Layer 18 of a small transformer language model trained on English Wikipedia (24 layers, counted from 0, width 64). Numbers have three digits each and are written without spaces.
In attention head 3, each number of a token's query is one row of weights dot the token's vector x. The head spreads its attention over the tokens so far by the softmax of query dot key.

Query weights of the head. A number n stands for (n - 500) times 0.00069.
q0: 613485505487451661358627415363532624506325492316234584511630570341609417329644693530377443586434711408574734407260421617191419358603389566527344598761371455138378432542471454400425367224417618
q1: 517574549597577587512578595371598575653420503560457500428580387447534358432423332495354437398662427475438501520526484624472670494244694562628661599590541394538386287436506369513366372446365449
q2: 487420499547383778456519589296538645552281579628265370481583527475680382422633643446400334475482461467524729540379384596310486299463316420707509586685450549181449440491496354581443474344362527
q3: 452625501546563689470480562416469614609504446418683396414450360367495429432327410495413289483489518528484435602659594504361593459388387386417540692567309755457575387501355560523427450564464564
q4: 486614466485599439392817419554585517461484418028514604467645473503548428410569736300547530518509759585405452370288415745458342417562543555586510434484553364379329417665500551510335362346459502
q5: 567502671569228626618522490506436542620350697517441439316479447660665417382535636536617492453562509560462349452562412363392643443388530593560599709461655386424510585574604541583454610483480408
q6: 458385411625658863477447604502538439602434455433453505480675532534444355328446512569376382474718369556441543647560609419390754403527590486432608484479540649506552330550487546547456563539504467
q7: 333306425633605330553310454712453526363757448555553502497435449547322611493305210585312637549461574521580594503611527423578463634526585421286395569426584541702614485436479491439613599605528592
q8: 461662670482606668491381508586587730550442650536423438422622484567635547488438627460373434527483592480684642656232568555575624477288746483460499477631518397256469493531478361473459424452452450
q9: 392485434590310555615483603608346262454689430492470498506507474486352687295395484731440561533473423476496437513655486311464572560793471603208452657385599500667520507491367532491531545426594683
q10: 524375310620469735588203546776588483501633587765514540592499521518598468485530425622428430508568459693576358456593654486590504654679540623409316561416578649754639576526628277627612729635418614
q11: 378390368667577518558612522401206470587414404638540614635623486418271539534531335565474549493481418410307672719706733484543518278526494400346567515515441611512730565591366463400511412274551460
q12: 570436407479399569402517417382598443447345425357632596515451285614721524680608700391507399337428471503430450407303581611614606432400428461635624492646555292260399357602526600571473622486363323
q13: 479310388297519690548280514575654442457331461583506364387566303515645505299516659483401484409739532569362477500482680558441644483537549591426589515536538475467547359601463506611509582483416395
q14: 415429586660689579384557382750683558479570669661737472722488546494498379624446647530300502498596356246463584669638408615507703499341758550619397384487527656575483621444583513485654384684669466
q15: 785615263478371406488769557408510344466411575409534544708696416522461476268573660510499402564559287517425367301443709762549449211483498357684541481565558464541479642577147397528500329282468477
q16: 337559415596419483732607416548554374331637496379617613722539657626457295455397572752526592472531659275476451599589565478566395496348430587437520587480636555585592628665450631407605512651443570
q17: 560664566343533502239506234396595547535228388528460513504612538581827617511661615488540245331374415535510320488392418378381428430404291493874688444493383436262429603652602550644272602515212447
q18: 558577641430459214637653402363467430281379314530568259622632365332409381390594536773323391552581433515470448578557536507479593352320269458353421550598544359500507416414373509487398579390466366
q19: 651312254304589429347388460560466669511554588548390329424424542537486504430475460354723368251437547580251519405655215479523497292443635606634547318614412600552507593550407554424434680445323637
q20: 564517299396418607516576355699532191484511371468399784413486443445491477557319343456375426680563370713448528282496573473377489587741427567527413396585364699470638620410317464399703422495576497
q21: 542416568244390364260389589761707755537414328622363557466552639630541418422608571262545494307464490617194525477609550552499613422388645317558298310196466554447485587275423759396634595493571454
q22: 448298442520583492548425429574229403513451353468438482468328327237372191748524607703334598641387661404721355510460573503604565528515627635451509537464480582564326305319543779443634747636416454
q23: 577434484401379430293561504429458700499511552308583406470448633609502413375441687386418587507504537694300464434699551531353486395625723678527611239345544833361540611331392293484307461434587799
q24: 275417440633333459256283680746560375554351349524440447558461401600500483595281540336551644387471452545540569391416414479597557325571560493474666570455438393636505552563601535457428635433489644
q25: 453495656442666555513404497781412720621631604366597518365740571552610566466390541493464611625556531518472468668576548622578529469542591565775280557366527594541359412680588540475389461373782632
q26: 460441530393448457540470407492478571561345572429439392551573422519574554365439435378461368598751624530497466389522343561578268508353326418620616601349754585696556505434584563319147645410313602
q27: 612638476579597512638649528363658680594533558365406351313557604442481359346288536444632629382503593512635273423407275514555369482339878462591546386516475459647598697500210514410490553576424641
q28: 632257626127431538460287781593514633412409541556523507464378587622398498446470573619467643262558576370574332603508631292508539824164398510345514394576478483370331276448498736572575635386513401
q29: 477442537419628518501534388814512304399341652340395570418661676291369645205512837387665595509628422299540783532558394386407413403528431342614384537381658538412631609534463406720614515444620633
q30: 448576633626360464630346512546629211446307379649448607594516239462703402697469439473712405415471390410262431429736517727435645696347437759527508426526381303491598407694502412658466478388569307
q31: 496406484616589627297403642272452491362764322597492579427484417513561394732504480802695635524417414584454376678202825624539712579559865506498621289616346589513473312538379568382641323385621440

Each question shows a short text with each token's key, already scaled and adjusted for position as the last token sees it. A number n stands for (n - 500) times 0.0016.

Then comes the last token's vector x. A number n stands for (n - 500) times 0.012.

0 "ig": 543464539477579467605455535651635630395607322598411359581648327592326581570448677634500580420476
1 "i": 452497541520541579473463422637561537296504322552390383544688461637448445577471733603602639422203
2 "er": 560521487586581632658496528653590653417580373478397352506551405500429482594396660551444544370409
3 " J": 537575567613529429630502472675615565387635352466433208492516542387505342572429597430503602614457
4 "S": 611619368643379636670634397600602484332502398445422216481718304427386464506430659598502549395373
5 " P": 437464379534473532631608478562547465406554414478580160496553562457583300635372568371448582567417
6 "3": 320650373514381504529552414474595614355581518456402177393467297311505465540496578411551563505407
7 "2": 387448350514448409607615440526640712349569497464280289409571364310415458448545563365578670458379
8 "0": 515386354454492438585643481568750713364651497391307302402651407384319542409537548392445584526388
x: 471599300418539511759426560559811446539445332518435525296458306504418479449427585495446427629383389447584428263576427504429653579524284636472430497551541568530642426371364352303531640441414459
To which token does the last token give the most attention? 3 " J"

0 " J": 457461618467474403589431468679587474407609310408466166489527526359570290543444582418511593635473
1 "S": 378368639616551691734521429613605431362507414418433231481749285432420455495464659559517526394394
2 " P": 567530550620522553655525500562539438431545412466557156483538539453583292626395575364450562573412
3 "3": 706367528617449609551528413502612577363597530444402179381459272317511470540509568420566554504424
4 "2": 615578542645393501651547456546674669348576510447271305407568339303428462436556549381599653451390
5 "0": 468615475643442481652581512568787654378658500383306315402653392386320546401541539399452576518400
6 " –": 464596384617462510495676390776711503355576235586424090327502423295318533504502513585403627432486
7 " N": 563435245454438439522692440629593636394613318575349166508607475371343432561471595456404495631487
8 "is": 493486488522343497597592523648764527279609424266564328463542357183490385500530621455410374476437
x: 388493498453485546632605520644547372828560343337413291302537429520247497461399527476359424524492595511688596434455479699519530630636428542475423586473513325575651423618723551509550475576591673
Which token does the last token look at most, and with what share of its attention? 6 " –", with about 30%

0 "or": 487501483474751629644437603664668507310713417343462303458557425519415578625612628534578507503462
1 " for": 396504724405532640786591592795694508256624332475279119402550335350423534539475591511427461485474
2 " the": 503510593494484670757689537653731491239598554464300096322454503410477525559651481516342490497561
3 " W": 512562510552512632634524485561595395380675391354502238414623438455585396675463571518563391678593
4 "as": 471467555591484648668652497659690494264612435359479206407537406279389488467570615504529414464396
5 "h": 446446339557507604585670555536611493331594435311351280399616430381456414468553484421530473548611
6 "ing": 470451351539429544703675614591512464410537551277461311438632259403475414417538481346678494406636
7 "t": 502389439443451628583678369643533437488655312396440376496583434401580590575440571480516503430547
8 "on": 465340358413317472547698462584693554333557512272311328338594414498415438544656662443471643400272
x: 486539400455635450402543546525792566693296263605422515463359383520422442647272701595498518524305394404623523383520396504507627586581326532402445632387469606477601382542617410272484671433538556
Which token does the last token look at most, and with what share of its attention? 3 " W", with about 30%

0 " the": 537516507436624637731532569618698413241638504420288071346482477417478485575622515520374497538468
1 " U": 632281718534554724609567585648680586306482331459299182399521535330412422539367516508440461588545
2 "S": 528307647668572679717594506595561486383525500339443196395697283463477352597365515557533410362462
3 "-": 616434576487486674589524483699666453348603440396465207392550514351459394494329502462445408561390
4 "E": 555601406517506616557433544483597546445546510426535339349527355417430428569451585428635590551393
5 "U": 433679438611292676625634535610674479317439480357380208292645356436314484512478516597519490295512
6 " R": 515508439530567589599505473573559452352606365375569190501698516457552299603463683505439520573358
7 "el": 541531427639424635621661496512589438300732579245709322560653508618420400526440530532467361565486
8 "ation": 432362319492177579557696554623630439253472563281539247491759307788452470629666677535582445427456
x: 386413446379546583509592608506840700592354387627450499361638403532273541659298482566612556413478554474498670435565445505467684654551393657542377676517386462566473633330518407320605660495599516
Which two tokens does the last token look at most, in order? 8 "ation", 7 "el"

0 "i": 487553510535573633494423473583569542321551413560430409577535431557417465555479665614611611374252
1 "er": 535430571599615617660473558663572638418545349505353393485529367465374482577386653599443533346425
2 " J": 601507615575513427642482488692620550414632334471427215481512542379517339580432589435508597612469
3 "S": 659464463689430662705601402608607468341503406439420230475710295434394462511444669587499552387365
4 " P": 430535414590490550657583491563550454424563415472576171490544553464579298637387577366449579572418
5 "3": 530736400585385553539550415480610605354587524452396180389466282325493472544511588417553561504410
6 "2": 393568381605417430629599449527662704344574508455273297414570347316410461443558565370578664458384
7 "0": 414426352542471446610630499566767693368654501386312312405646393386311546407541548398441584521393
8 " –": 429424333446462485439663337743717528358581242581428096325499428285312535507500516577401628441473
x: 330542336496606446561562627697481571444550617504441384465542534570232601485457516496497405709405342399449411323577491715700532541654558576341464469563441464333680537533512603235486438444432427
Which token does the last token look at most, and with what share of its attention? 8 " –", with about 40%

0 "g": 515514485543579520568458519597621531453631359557457336574569295623426466489427682636538509377496
1 " |": 376466662447530681793576514752760525290680385523286114416514403338386381539548593546448572487514
2 " C": 619516598634523549659565471674629571389563308491395168491571477396432284601376540464415502634372
3 "H": 750440467671462691614468356576566477460592373372399289290624203362476463580408589520630450435585
4 "E": 619668399530453616599469499542607515389446466423430322361701338466512438556505525470604593446439
5 " P": 347463361488479535635575522560585518475557423486569172452504549395505343574348511394445528542463
6 "i": 430625488465417591544486464529666451389575529390520355428506395575574395514513584454615463477288
7 "ed": 504439498481372525578596587586635495315478503305608398481524369289564387483376498511495477317368
8 "er": 579441594322376588518636529578490577530551385508445400482612448546409505586342559570441593391451
x: 556518439541336395479611558543734496653339316545276599561391408561395429714449732518509634525525497618518509501497438461505516496524282567492452630694501412526826528495586414394517791342492497
Which two tokens does the last token look at most, in order? 2 " C", 8 "er"

0 "p": 509545516585689514590424524557547403472538470445695184560515283464581538514569610393608471528503
1 ".\n\n": 238474656367586700688634501722637477147596328428312049480572345428362389479474630623512553532293
2 "I": 607430609594532671582524556622584598344537398553299156399469421314337516506482471537479540580489
3 "n": 537644589852359461718834563820650707239544237560232111484471375158469451497411529507379442409540
4 " M": 460620502725491636691648538715650410301615419381563186428498429306443375608488529472472588642479
5 "ay": 341638206653397603616758630570611582302646487346590232517499220315431522493527446535519390520744
6 " ": 428506452517411625581705618638584475330524410372573185474414355480426292518537486505449506445600
7 "20": 367425302507465419581819491755801575327602477324361371399465411423508387432587447460642368415729
8 "2": 548445279455448325585748574595566577300499477451334344419513327292288515338495587393535571385500
x: 639417274397544606608585717543664594593592416591411573299485433476428696462552350643422447728474347575516462588585481451453699554608478515498488492434546650517482562336609295422477551224535403
To which token does the last token give the most attention? 3 "n"

0 " |": 371588638357556690844534502787804524286679381509271099414498389316381401523531601537430504489538
1 " F": 578487638449500533618419481646597469445608425485428166478491384340547368521555491415493527706502
2 "R": 585272609708559631704538437611602490338561390350471159381720267460444440539443574584590434444615
3 "A": 706451583554438710675634532596672433303469579263341290287747351464344437486573457493514534396445
4 " Ch": 421588492557626527619542507601533475460669352350423331395502492408535267621389537460478437604463
5 "r": 367638421430417690638581424579665452407681424304516250498596419399627493554477660539574315555444
6 "ist": 403418471409404613606690451614578403440612449358635393446625466563516517642483564549616436396525
7 "op": 573444392538284608582698500673558432431540399500566376382701372391367581599420649549474392412347
8 "he": 473345511437231516539555472648593531392604478444359388291482335443426644586483608537571587376344
x: 420517587449495555466498722662678449694497255579357594484475442573357351609409650486330504516500428557509477517489562455661556471498336465362301768304563404449624524590618264372481654584576523
To which token does the last token give the most attention? 0 " |"

0 "l": 427479590532594550610462512675658532467717331436474260556675437533512525574507698540519449557485
1 "or": 518507494488645608640419562642666495348707404301479386515641431598515578587608659482629536490447
2 "'s": 409434570458518642683571563716689436290575414381264155270477415405397483569634557482443549389454
3 " de": 535559570541525698561476562689649431338720368430371317292532486375324411667421629648482441560330
4 "g": 558600470582435628686592619574719565372661474416418174480441294468377392454328559625465328391534
5 "re": 512479435462357601560559584569597437336463454458521378587558399554412489477335601615594579312462
6 "e": 525530525552419634561497546593483550367560459384413348358529323486376324518574512508700455463572
7 " in": 433455151430450470464832455782584704204560290465227073426581284319350538519501644497452471454461
8 " h": 494477415410422537540689379598578648278640291360300166433567414381421386567430619479399327609555
x: 452447438503451409594403482343496425391761365629353503390413600469258472614225420579461440605591486483678601413276432447461459442528547694595400584547570447416658457567566457410573395281737547
To which token does the last token give the most attention? 7 " in"

0 "l": 427479590532594550610462512675658532467717331436474260556675437533512525574507698540519449557485
1 "av": 423476576451581587614479514719604562333679352451439329484665262470395612535570754551555609437346
2 "ia": 516469579581604646557488523632574607390450304532353348419554388529256497557571668567514579399321
3 ".\n\n": 623279706587439707645686452720640501166582344441312052484560364416350388485463618613511550540299
4 "I": 520622455640429654569540531631563610346543403546302147411468419317338522511495472525495541587491
5 "n": 363471228730421380603875505814626745237536253539232091493468387153465439478403513480374424419536
6 " J": 468398347610549542641611449651630511363573412417476226432437467341425344525562560428471588615569
7 "un": 497455307510494426628659438683612473337603418507551257507394249098324550467481581540487569415595
8 "e": 663419324210387504503804508615589598383540429446540321447507258372367530536540546548515571450591
x: 550349315668496344501506576525510653550428377424555551412472382510202591555463377624678539563465565692657420515509337591474569467628432469255378678718425724468590458552483464415579598455493550
To which token does the last token give the most attention? 5 "n"

0 "am": 524519467511707471597461512605645550450635422475600341592602500626441461560546661460646427573332
1 " M": 483491620486606499662446553669616474391666368449514157455526507421460325650429557376525634653382
2 "on": 499456567617489578710473503570636670355634424368546347587505385331559499459414622287585447471421
3 "s": 494504560511616590738613565585630432356647507316731233624609376411476495507573540419558390467486
4 "ch": 538427490471578643643550571492501434425690520340535313514623385588479436586534555441603527478477
5 "a": 606511597511512726549443384586523435399719406360514361410571361483476481487654685477682600494286
6 "u": 548476450571309470610617527584597579270563448493414349521483405393377432433502585569744586380437
7 " |": 400518226575344459580820393745745702234600368588216125398484516286322410482504550526384634472426
8 " D": 605481403322538450568629319620576666342662280490382162503477458302424337517365581471448577694427
x: 506457428481517399665514512580305175367584445526411379445276620584297503579504384535592526719381532531609478437501374384529580614695582522254334522512556436514666508633464511433484486495629396
Which two tokens does the last token look at most, in order? 7 " |", 8 " D"

0 "R": 321559590457582563665405422636642494387621435348453170427840351547439436554528692497516448538446
1 " Y": 551622569515525590579428535517635413403615363421417219536576525371504382529511645380546545608449
2 "u": 488532531500448587632480526614640538247659365348429301510500404271414330402405578462699512470462
3 "g": 496507491619495517628532605547542625405599370454473293656608438396433420420349574454428578359406
4 "os": 474486485557507659596712505617565514374504311556549341458639397408454528632476699635370548280364
5 "l": 512473415612473516605638340613618688460686348592434381604675465633505574619432680500609475538586
6 "av": 447567458577452642589532443647600593397650427420474336439660312581360599544562761524510560448353
7 "ia": 471485390484360596576543482576583628448478365523365366399536417540238486572577703540494573404278
8 " p": 499525442406595539626602417542505561470556468621484213463501496531416380604324636391444468605421
x: 452492543390290483654483777553500332427552588569354610493393516605197479622484494641550466797527611332627574613513449408383508600582588653493368498563577465419508487344647409426455510349519378
Which two tokens does the last token look at most, in order? 2 "u", 1 " Y"

0 "P": 324494581530596600645467512589589493478585523502526231415598270467439412523383564562560400478486
1 "et": 535418548645593606615466495486594573494594496427573298502525311457561456480464622399625331476489
2 "er": 560425552627593655576637522625623519371546430503333403397594386541380540507512603637518589431356
3 "'s": 497361619485491637674614561708702419293568474408279164279468385419409455599653562483465551376462
4 " p": 475551454601493487637524475555550483451569489461464226418507449454481387590364648433455296627512
5 "ar": 481442557552412685475542667581548491265666543390620286587412367377569448497580513597598432597574
6 "ent": 418602466584327759489653591652579534155474547391543207526624345637461554485537544600508374457612
7 "s": 476492414487440436466693453624567586277453462435427236477565413492411478521543494585546355431608
8 " d": 418454396445448623593608427658533575255731293396408184583505427464489301544340601527487435706411
x: 392647583369609507597463645438556446347549379439359445503356696497468387595363422477670453738578553478610528492418427454421530558647583540389305579607473322448585430645556430504556500366808278
Which token does the last token look at most, and with what share of its attention? 8 " d", with about 30%

0 "ur": 516381577467674527683485607650649580324686361445405368541626428542424592553474677569573503426482
1 "ed": 415484599504562614689524572698584544340582302436402196429544272415437454520489643519547444407547
2 " a": 478502601558487564718631599663677605288566530500222139350423498315311458504549388416384522563544
3 " de": 490574551513505720594430533718609447367692345413462336314474492318333372643407613610532445575409
4 "al": 526443518440480640665447567539581615269587476272703231633628356476592370428498493415599338551634
5 " with": 596615425656407596640675405796609589181616224479206063412616347422439505513503578484482498592537
6 " A": 409403304528394581568607480657617697362492383466320175378528560291388400507421484393413669611348
7 "m": 496422436427238524626635533688738455254589360317502245498521367180473406541411557416489465509427
8 "a": 542356435331292518536551484613509615342603371413446404381434250256402460532451557512590522371381
x: 474486440603410471497685539555717410677520633536476595457454307462431476435420388554376463691514657577648344418403412545708632510565362488312255692422480483473535521657683342388503574561584569
To which token does the last token give the most attention? 7 "m"

0 "|": 334471705362587754881603553797805544273694336452195075427541466321428461491454532569479445459636
1 " ": 527476633541384586687562516606562547404515380473459156484451309373369370595453568487436526451473
2 "17": 665237814680241577783693545692784619197643416354158321369583271377423427472455578507471470397551
3 " |": 707522685724394649778815542833792499099517339409283127350645472318400456451485507535387462388550
4 " F": 459575518657476549652525452679592420352540406421447143456511409308591344540551453409473507650515
5 "R": 466787285583444604660626388588569478315505405315465137368736307457503407585428552534580438424580
6 "A": 268605408564307567585706450629670464282436544283311252266765384490396431533539467488523544389415
7 " I": 492354409465381590570507495578577540427517318407364189362556462332410423578440567404448545536362
8 "D": 518259414398377572579623342620590583405616374387471225355715308503428400601311650619450324518404
x: 374445334474420456460623621549756360546419375648490364468563499684211362426199618413589394618420382509499452518500383470488654583687431616470470521598641352455554586568632513361508541536575310
To which token does the last token give the most attention? 0 "|"

0 "n": 502569519448577558650470578633737547313618321434452265541603345485381515475576720466525523385451
1 "g": 545543494455554689689557689569691532334593374523440402523497379536262563420414617621485536293492
2 "ine": 505517552461517637499497548549550522333488414456479377431683332550363455530580570579613536443483
3 "er": 563594409656521646530642517608593724420545347507331340436594457573455530544403587599490560428474
4 "ing": 500559557593430601625580533668588565310603452383359249367506311417419440476627546469607454502555
5 " |": 574587491768337602685766456747797656278669418546214116388451488320322408476527580535411551494439
6 " D": 452413340510506465611566363630589623372695334451406159493469461340432338539394593469455543717420
7 "u": 497481409580407400616660442610678441227575480389439252485497464307445377505435478575649418507477
8 "qu": 416567524515499529601553417607651357407455431436624340478715409557572471604416579549553570386481
x: 424552520437498460608545440634501503440391300370256478366439387505016548487585594550394593647504571470578644608612378510629500745455355557661503530524325397576570567517655420520463572433522540
To which token does the last token give the most attention? 6 " D"

0 "d": 539494431555597510575407438581652559429746370308458245502580399416518469474603636419515450612473
1 "d": 526530412510589539591422430575648568421744373305461245502580399416518469474603636419515450612473
2 "ed": 478410619522502626711569584633633524326667414385413214434569288413463468489528686515497459485460
3 " to": 558458587683438585719701525739564551241592302464268072399539401364367462503481552493422492523491
4 " the": 511516542595393629679763484675726503237565566470286070310448517407501487577642461503338504515515
5 " m": 475544449578481573597524496655531469381643400384452220414523366362444325645415604469477410706482
6 "ill": 429493450437587647546589552641583471319534376300611310451633352559619489605521567613545336395654
7 "ions": 467484431489325566520656505591621494317450464381445267374621351535359486514598564560601347368588
8 " of": 487400250378444422428777369839567585210561288489241140346565289279412510474524515545567507448447
x: 456524459499610518520408648640501579543536397640333384454448586547293479671249426612623436556606446499555308355391529722662491513642471444349492710490375397412306546555423452364437394374639399
Which two tokens does the last token look at most, in order? 8 " of", 4 " the"

0 "ap": 514515527487754564607434638606571602407544437515562315479518316507332539444515602439651414451523
1 "er": 537433629670718588587568629536585660377590385483450345512533323571412503570403604663487539487506
2 "b": 512480473518663623624384474652593520508655490424560371509591408625565561598514591402611434562535
3 "ack": 614403565591532717588641576643700508255503449397491268481702410741371545528665662540611524475507
4 " b": 535394457459571618665442506632607480427729434413516063539544517531547398560363502420455456669541
5 "o": 575478458444388508559599623453407439285655402424529322554503334265415423465432546543639529449420
6 "o": 483441415485343522575683536592574500240548375447434371514685306330539337437545549615648533440448
7 "k": 410532447518287495494632509604679549245489448291492276466602377468424554369572578456625462455564
8 "s": 478463505460428494461633438557587608337509420404455236464643382576423499493586562492597357497578
x: 412658322400500386632501603522618599448383501612316468515667477701380502668324499629441496598492446530426503338332442517474703617472282593503312617650493482367591368373491485386546660403676451
To which token does the last token give the most attention? 4 " b"

0 " to": 436537684358537604783571592712572568245596321493268082395481407323389442471439548531413452514504
1 "p": 478416633629523590718571597531521440409496446394499148482499294280618408495444385467593276435665
2 "ic": 555409627514549697711573551704662551359610531401410193384623244523494506555556607558521327429639
3 " of": 537505706603441629598697581773630561195590364510266131327550299333367542462563487612541417486555
4 " an": 431494578636487517632629564577623618214497614520292109466433554427424480501582459447341478504550
5 "im": 524549474546515779582514418686571518254530310421507286446628422593462501608445620663565449501530
6 "al": 512595569665336649682625539714674587274653546321503211420545404431429451483568623413472412423455
7 " f": 583566478534517544663435519497561552408636558501536191582469470513541376543461578396434445691495
8 "re": 329461429382283439507591469589627465245566434485517249602515428546394564491321639573610586349356
x: 454569626497536652519589597574511538429454585501393574455479296586312475297637420536591563697564505505588667366360595577582669636551572585368554446446325338468654681463789357523575660553657533
To which token does the last token give the most attention? 0 " to"

0 " P": 446449633491596543646479508552568443417555476475565122446499436461537325609382573446442496597417
1 "a": 394508547392681628486488465602579441340665472388518354411475354415498385525606626532601459521241
2 "ul": 560371600573600714692555575761567478352582335435565266474645355427571448622437565624599488382464
3 " of": 578502707634512595710656561836625507238648319446365137330629345303415520566540486533578522506485
4 " Y": 423482477678422635657528605563691551301611390456332186507611549305383418549479593405485517628500
5 "u": 507557473567375560623567502656639513180639390303374250469534357291370352410416569474667518470465
6 "g": 482482375489469476584599610558532636393575405452448322642588441379423403408335574455395547339392
7 "os": 546491447489363587456735495597566487370495355553586367462624365385453554632491677667370552266372
8 "l": 495522382415432496485690338587582675410664313594448406582669441629499589631418659549611496503592
x: 387471568472402697616475465321477633398317452546332484369372362540339518476282482401484574604374424684576670521474542445567547433579414604499574723394548330434686441498470467229642658428431429
Which two tokens does the last token look at most, in order? 3 " of", 2 "ul"

0 "re": 562550523498706613603496530586560525410567384586506336528541438534400503565423653605550592340324
1 "e": 495536531462612628579440577563581600396584461406330362346508357462346355531621576487618509450433
2 " A": 590497617535599668652509572621723612375598449398339195392536495363352420525482542404422579609330
3 "-": 645486486551420757673534498684653523400652376393486230367484427212359425474253527544424386521430
4 "le": 375501463495446547679500567535511437552721524386592413410481440246490428554454493443644471482541
5 "v": 427458429461430623607513597534590488435650438415621313490528322374521527442398461584627453349570
6 "el": 424464471474405518644708556586617558408639507245472307459686422533570354454464491405567372394591
7 "s": 479502460510346566548689441604621538377574472364437272442573403498420474584606669523528330460465
8 " in": 490378230265449481451842401786577655203567338440264041402628268360367510558508621489451512477411
x: 393393440532672477553365567514494583526462497654378376422514487511181459663245456587722446564681523440694426392443574672539448532670437467320509696502474391512405517484396485310442436339601436
To which token does the last token give the most attention? 8 " in"

0 "or": 487501483474751629644437603664668507310713417343462303458557425519415578625612628534578507503462
1 "ce": 485381592561686728681574606664658457387529292452392306307553354484311474576478625652547392353423
2 ",": 577306704618472616719612451832717520303633349599270087343478415345424497648483536641374517503471
3 " his": 453481578513401635732646563689715450215618439377248134324368449238494370575537474459453481439541
4 " f": 421415548524538584587443554518590452303638503419482208501426527454574310587464502481423456660544
5 "at": 503421460575382689517584511571534578192601403460538249633609426461482530453422546544634377584627
6 "her": 415566371497281779376653513679613528239527315387307289356577362567450618567532589646534594415489
7 " m": 436610394557519640581559511606544468375682408437497182467481409410439301630401539457518510662404
8 "ar": 576511465421413489529654561678544604309611423483613360652402384380564514518506488523591432495672
x: 449473645409390553673573674594489487682525581455367539316687545443314414635437427437546643684423560614426550449483508680454605668598431531357450790485438567581580462694445519484654727573429397
Which two tokens does the last token look at most, in order? 3 " his", 2 ","

0 " W": 499505573465575498628463432599624405352679358370447176417659435481602403622485566440540477716504
1 "om": 515495449686619722574473413585586395451645286439543239513663447513487588434409607573613459522415
2 "en": 621417558689508697562634572576642508347589415400349235419450424416558482534658543454546502513570
3 "'s": 513340615480524576680541553673696452318567476360335204271529412433400433575602527395470545365469
4 " H": 495546471562521628604519495568628448361713321235387209352605424374500321599433590484494408603455
5 "os": 491449464506373669607641479589609367310506374334623267465544407375600478486512718571528386346337
6 "p": 500477476498554637695605481478681340537623520332651307401566284449538444541613604359674285582528
7 "it": 415543454510390615654553539514582498353703540336524242527529275480528425465537637405668423456507
8 "al": 394474437655331593569537557624583472280533492288548323480687341627448397458624667503576517405331
x: 470561477314574417547594616507897513589426250665293462363624564630351432610380524663444340472510537465409704393534488537565683630572430586523377608582361508471558538419551412288584634551572456
Which token does the last token look at most, and with what share of its attention? 0 " W", with about 20%

0 "19": 317489624299467708759561554600776528250644498389188305387575226436322585339567617597424523372527
1 "8": 415419606383407660598560485569637521336656441496316271496586184455282667351536694663445635335421
2 "3": 513332689571359613556636498507663638295474428551237288461610180530226579368601773634443620362335
3 ",": 590446601594433561613651425725655420204552341568364162431567318419352519473546550736444575455434
4 " he": 484501533506419644696630501684638502185664380407392118419401487369438307557510473574547543564536
5 " f": 593490524624504635637492509599669446281626435444492180480481478465566330534424482503473445643452
6 "ir": 623533456558288642582635559636795563145525410374389266479456469269558450468455518508529649425415
7 "st": 504456453530416429493674466655637610150507358388313223411561416283469468465488498593469437477602
8 " at": 497389272357332477440878292818605558216547135391232116353603358270416485490342611598381442363408
x: 390380441505603444393556505527358597468745451662229530475526454507318417676224531558686355623563423443648419394364530577609552453647517545501529576496428433451482600599468514316475422249626362
Which two tokens does the last token look at most, in order? 7 "st", 8 " at"

0 " C": 427479563429696524658488513621643436367615356402510184479592422477506264665400593522376442606310
1 "or": 531491495485739736730429633594728379324663457328578425414529399438567435633455606568521390443477
2 "se": 514508508560690777617452623549573464434542434382529321404609454532433479632482554516525452391465
3 " |": 614371634624457670774634487735763572348705421514294127375464505319426364578480542501411566477442
4 " L": 481565440648478443659581354751677566435643292494375138402551528300492401580485563392448543639480
5 "ig": 443596317609493542677619431705680566299626293389458256530646342473430471541354693570484495453529
6 "i": 505555501420483575587430416486500440398372403423531480538733503697509401595463657471580679350220
7 "er": 490434500403343598640571507588556600454565420399406411471569419475461481621404636500403583353352
8 " J": 609489448423602548621571410618569578448632378466466298498544554415520381606430584408519626599483
x: 486406378438414600684559618593607202412489507573288478435301654490391469540460512597498565737341533414493531470593465351632585626625437609458302541458599544557657435447454445443609523403266545
Which two tokens does the last token look at most, in order? 4 " L", 3 " |"

0 " of": 417504605260596657778573637783723543174659326440256130339574292327357509470532531616479366495563
1 " the": 524525557426532680763625573627718455231591570454296106330428492406471504544672459520349512492539
2 " for": 487497671561522686694560604704632470268600362355415240472530305312449489517432633551442425498445
3 "mer": 621467664676416641700739634697688541233562540430237073348424429322388450542489438519432565407587
4 " K": 450582360611511514454477483541526552331527349486352220464534546430503400579392570461505594695444
5 "ing": 476644420496385681593657591629618432232583483146502219389551322393559440415654488437723513453589
6 "d": 434446514574420598617604471592567498342746363309450321590714386385521470463452564477560381606408
7 "om": 406452409436276565491597486559633511421530457413465217447695467610414537544522573491547451506440
8 " of": 487349211417410515494801393872690459211669328377318130271603331300425467536558491529603530472454
x: 421448360485656673501523611611567541602445373519368358467378568529207470543216486568680398538496470521566311380528522626660532553608583452356544689436343478425370492605331401312388321408547465
To which token does the last token give the most attention? 3 "mer"

0 ".": 303611616334507684779595517762660436200632361475346137472635242332378537495461613663515624420408
1 " ": 484600498416466551632517526594612591364606353555443240518433344391370312463508583513455646485378
2 "19": 557348792515347508822597526710719605208752455333226332431565309302479429352536479439488543484587
3 "8": 671485718588350547708581516626635497268709455406328252449593232312289592297479561594453584356480
4 "6": 732572519733315503552639449516719602198485350449239258474739341529277524361499793610376694354208
5 ")": 596611449640309640558745464721669555140533280443261217484570384494282327451476636697483609419464
6 " and": 422573329562352511559762430802668386162583257539343123384469281269423407501509507657532595413583
7 " A": 520371340448355526534639492653613644327455447420328183368479498261442371506467439407421586589391
8 "n": 560522451381511493598613557541619587279503465415429202552480571355518430556466546354409471459529
x: 562374426487357444471544559534591414614639610448390353421358593405159507672503654551644584675543427589692629351470628528476463590491583557516510615399537468503502323626697411420702443476488716
Which token does the last token look at most, and with what share of its attention? 6 " and", with about 50%

0 " ": 542614445370518577631478455675677598324642353560445154506466384415390311534500619569406565545380
1 "19": 352327783367376575843547516720734527217732469299248316411614293382488450413550511461510536468597
2 "9": 608350766443382611711509555583663505252659517360287261417617255345269605273557572536451556382486
3 "9": 743367703669343623571638455615766540157485375410250235391739278536258588332577764661435643367331
4 ",": 615588511650398515588650380701669394178509326525337164404639319415383516448533546720431576467445
5 " he": 470496527518371609662661480678636478172635374380394127402440464363427324539527465590545541552552
6 " com": 599457460471355531511614526579596516416577328460426341481434450310451448439329588664460316454473
7 "p": 494529477500363693667619499595682379429639387385728274501447334449619374574491594482687384567517
8 "le": 448572410483256589644748623629588512346617540390566270426406257351388403521420483525663496315595
x: 382498588398631556518541754458723607614586437595396687449434511558198582258452486507608531638539470746665567571399560598745646591592401519495529583521382411473531443423572470540530706458590410
To which token does the last token give the most attention? 5 " he"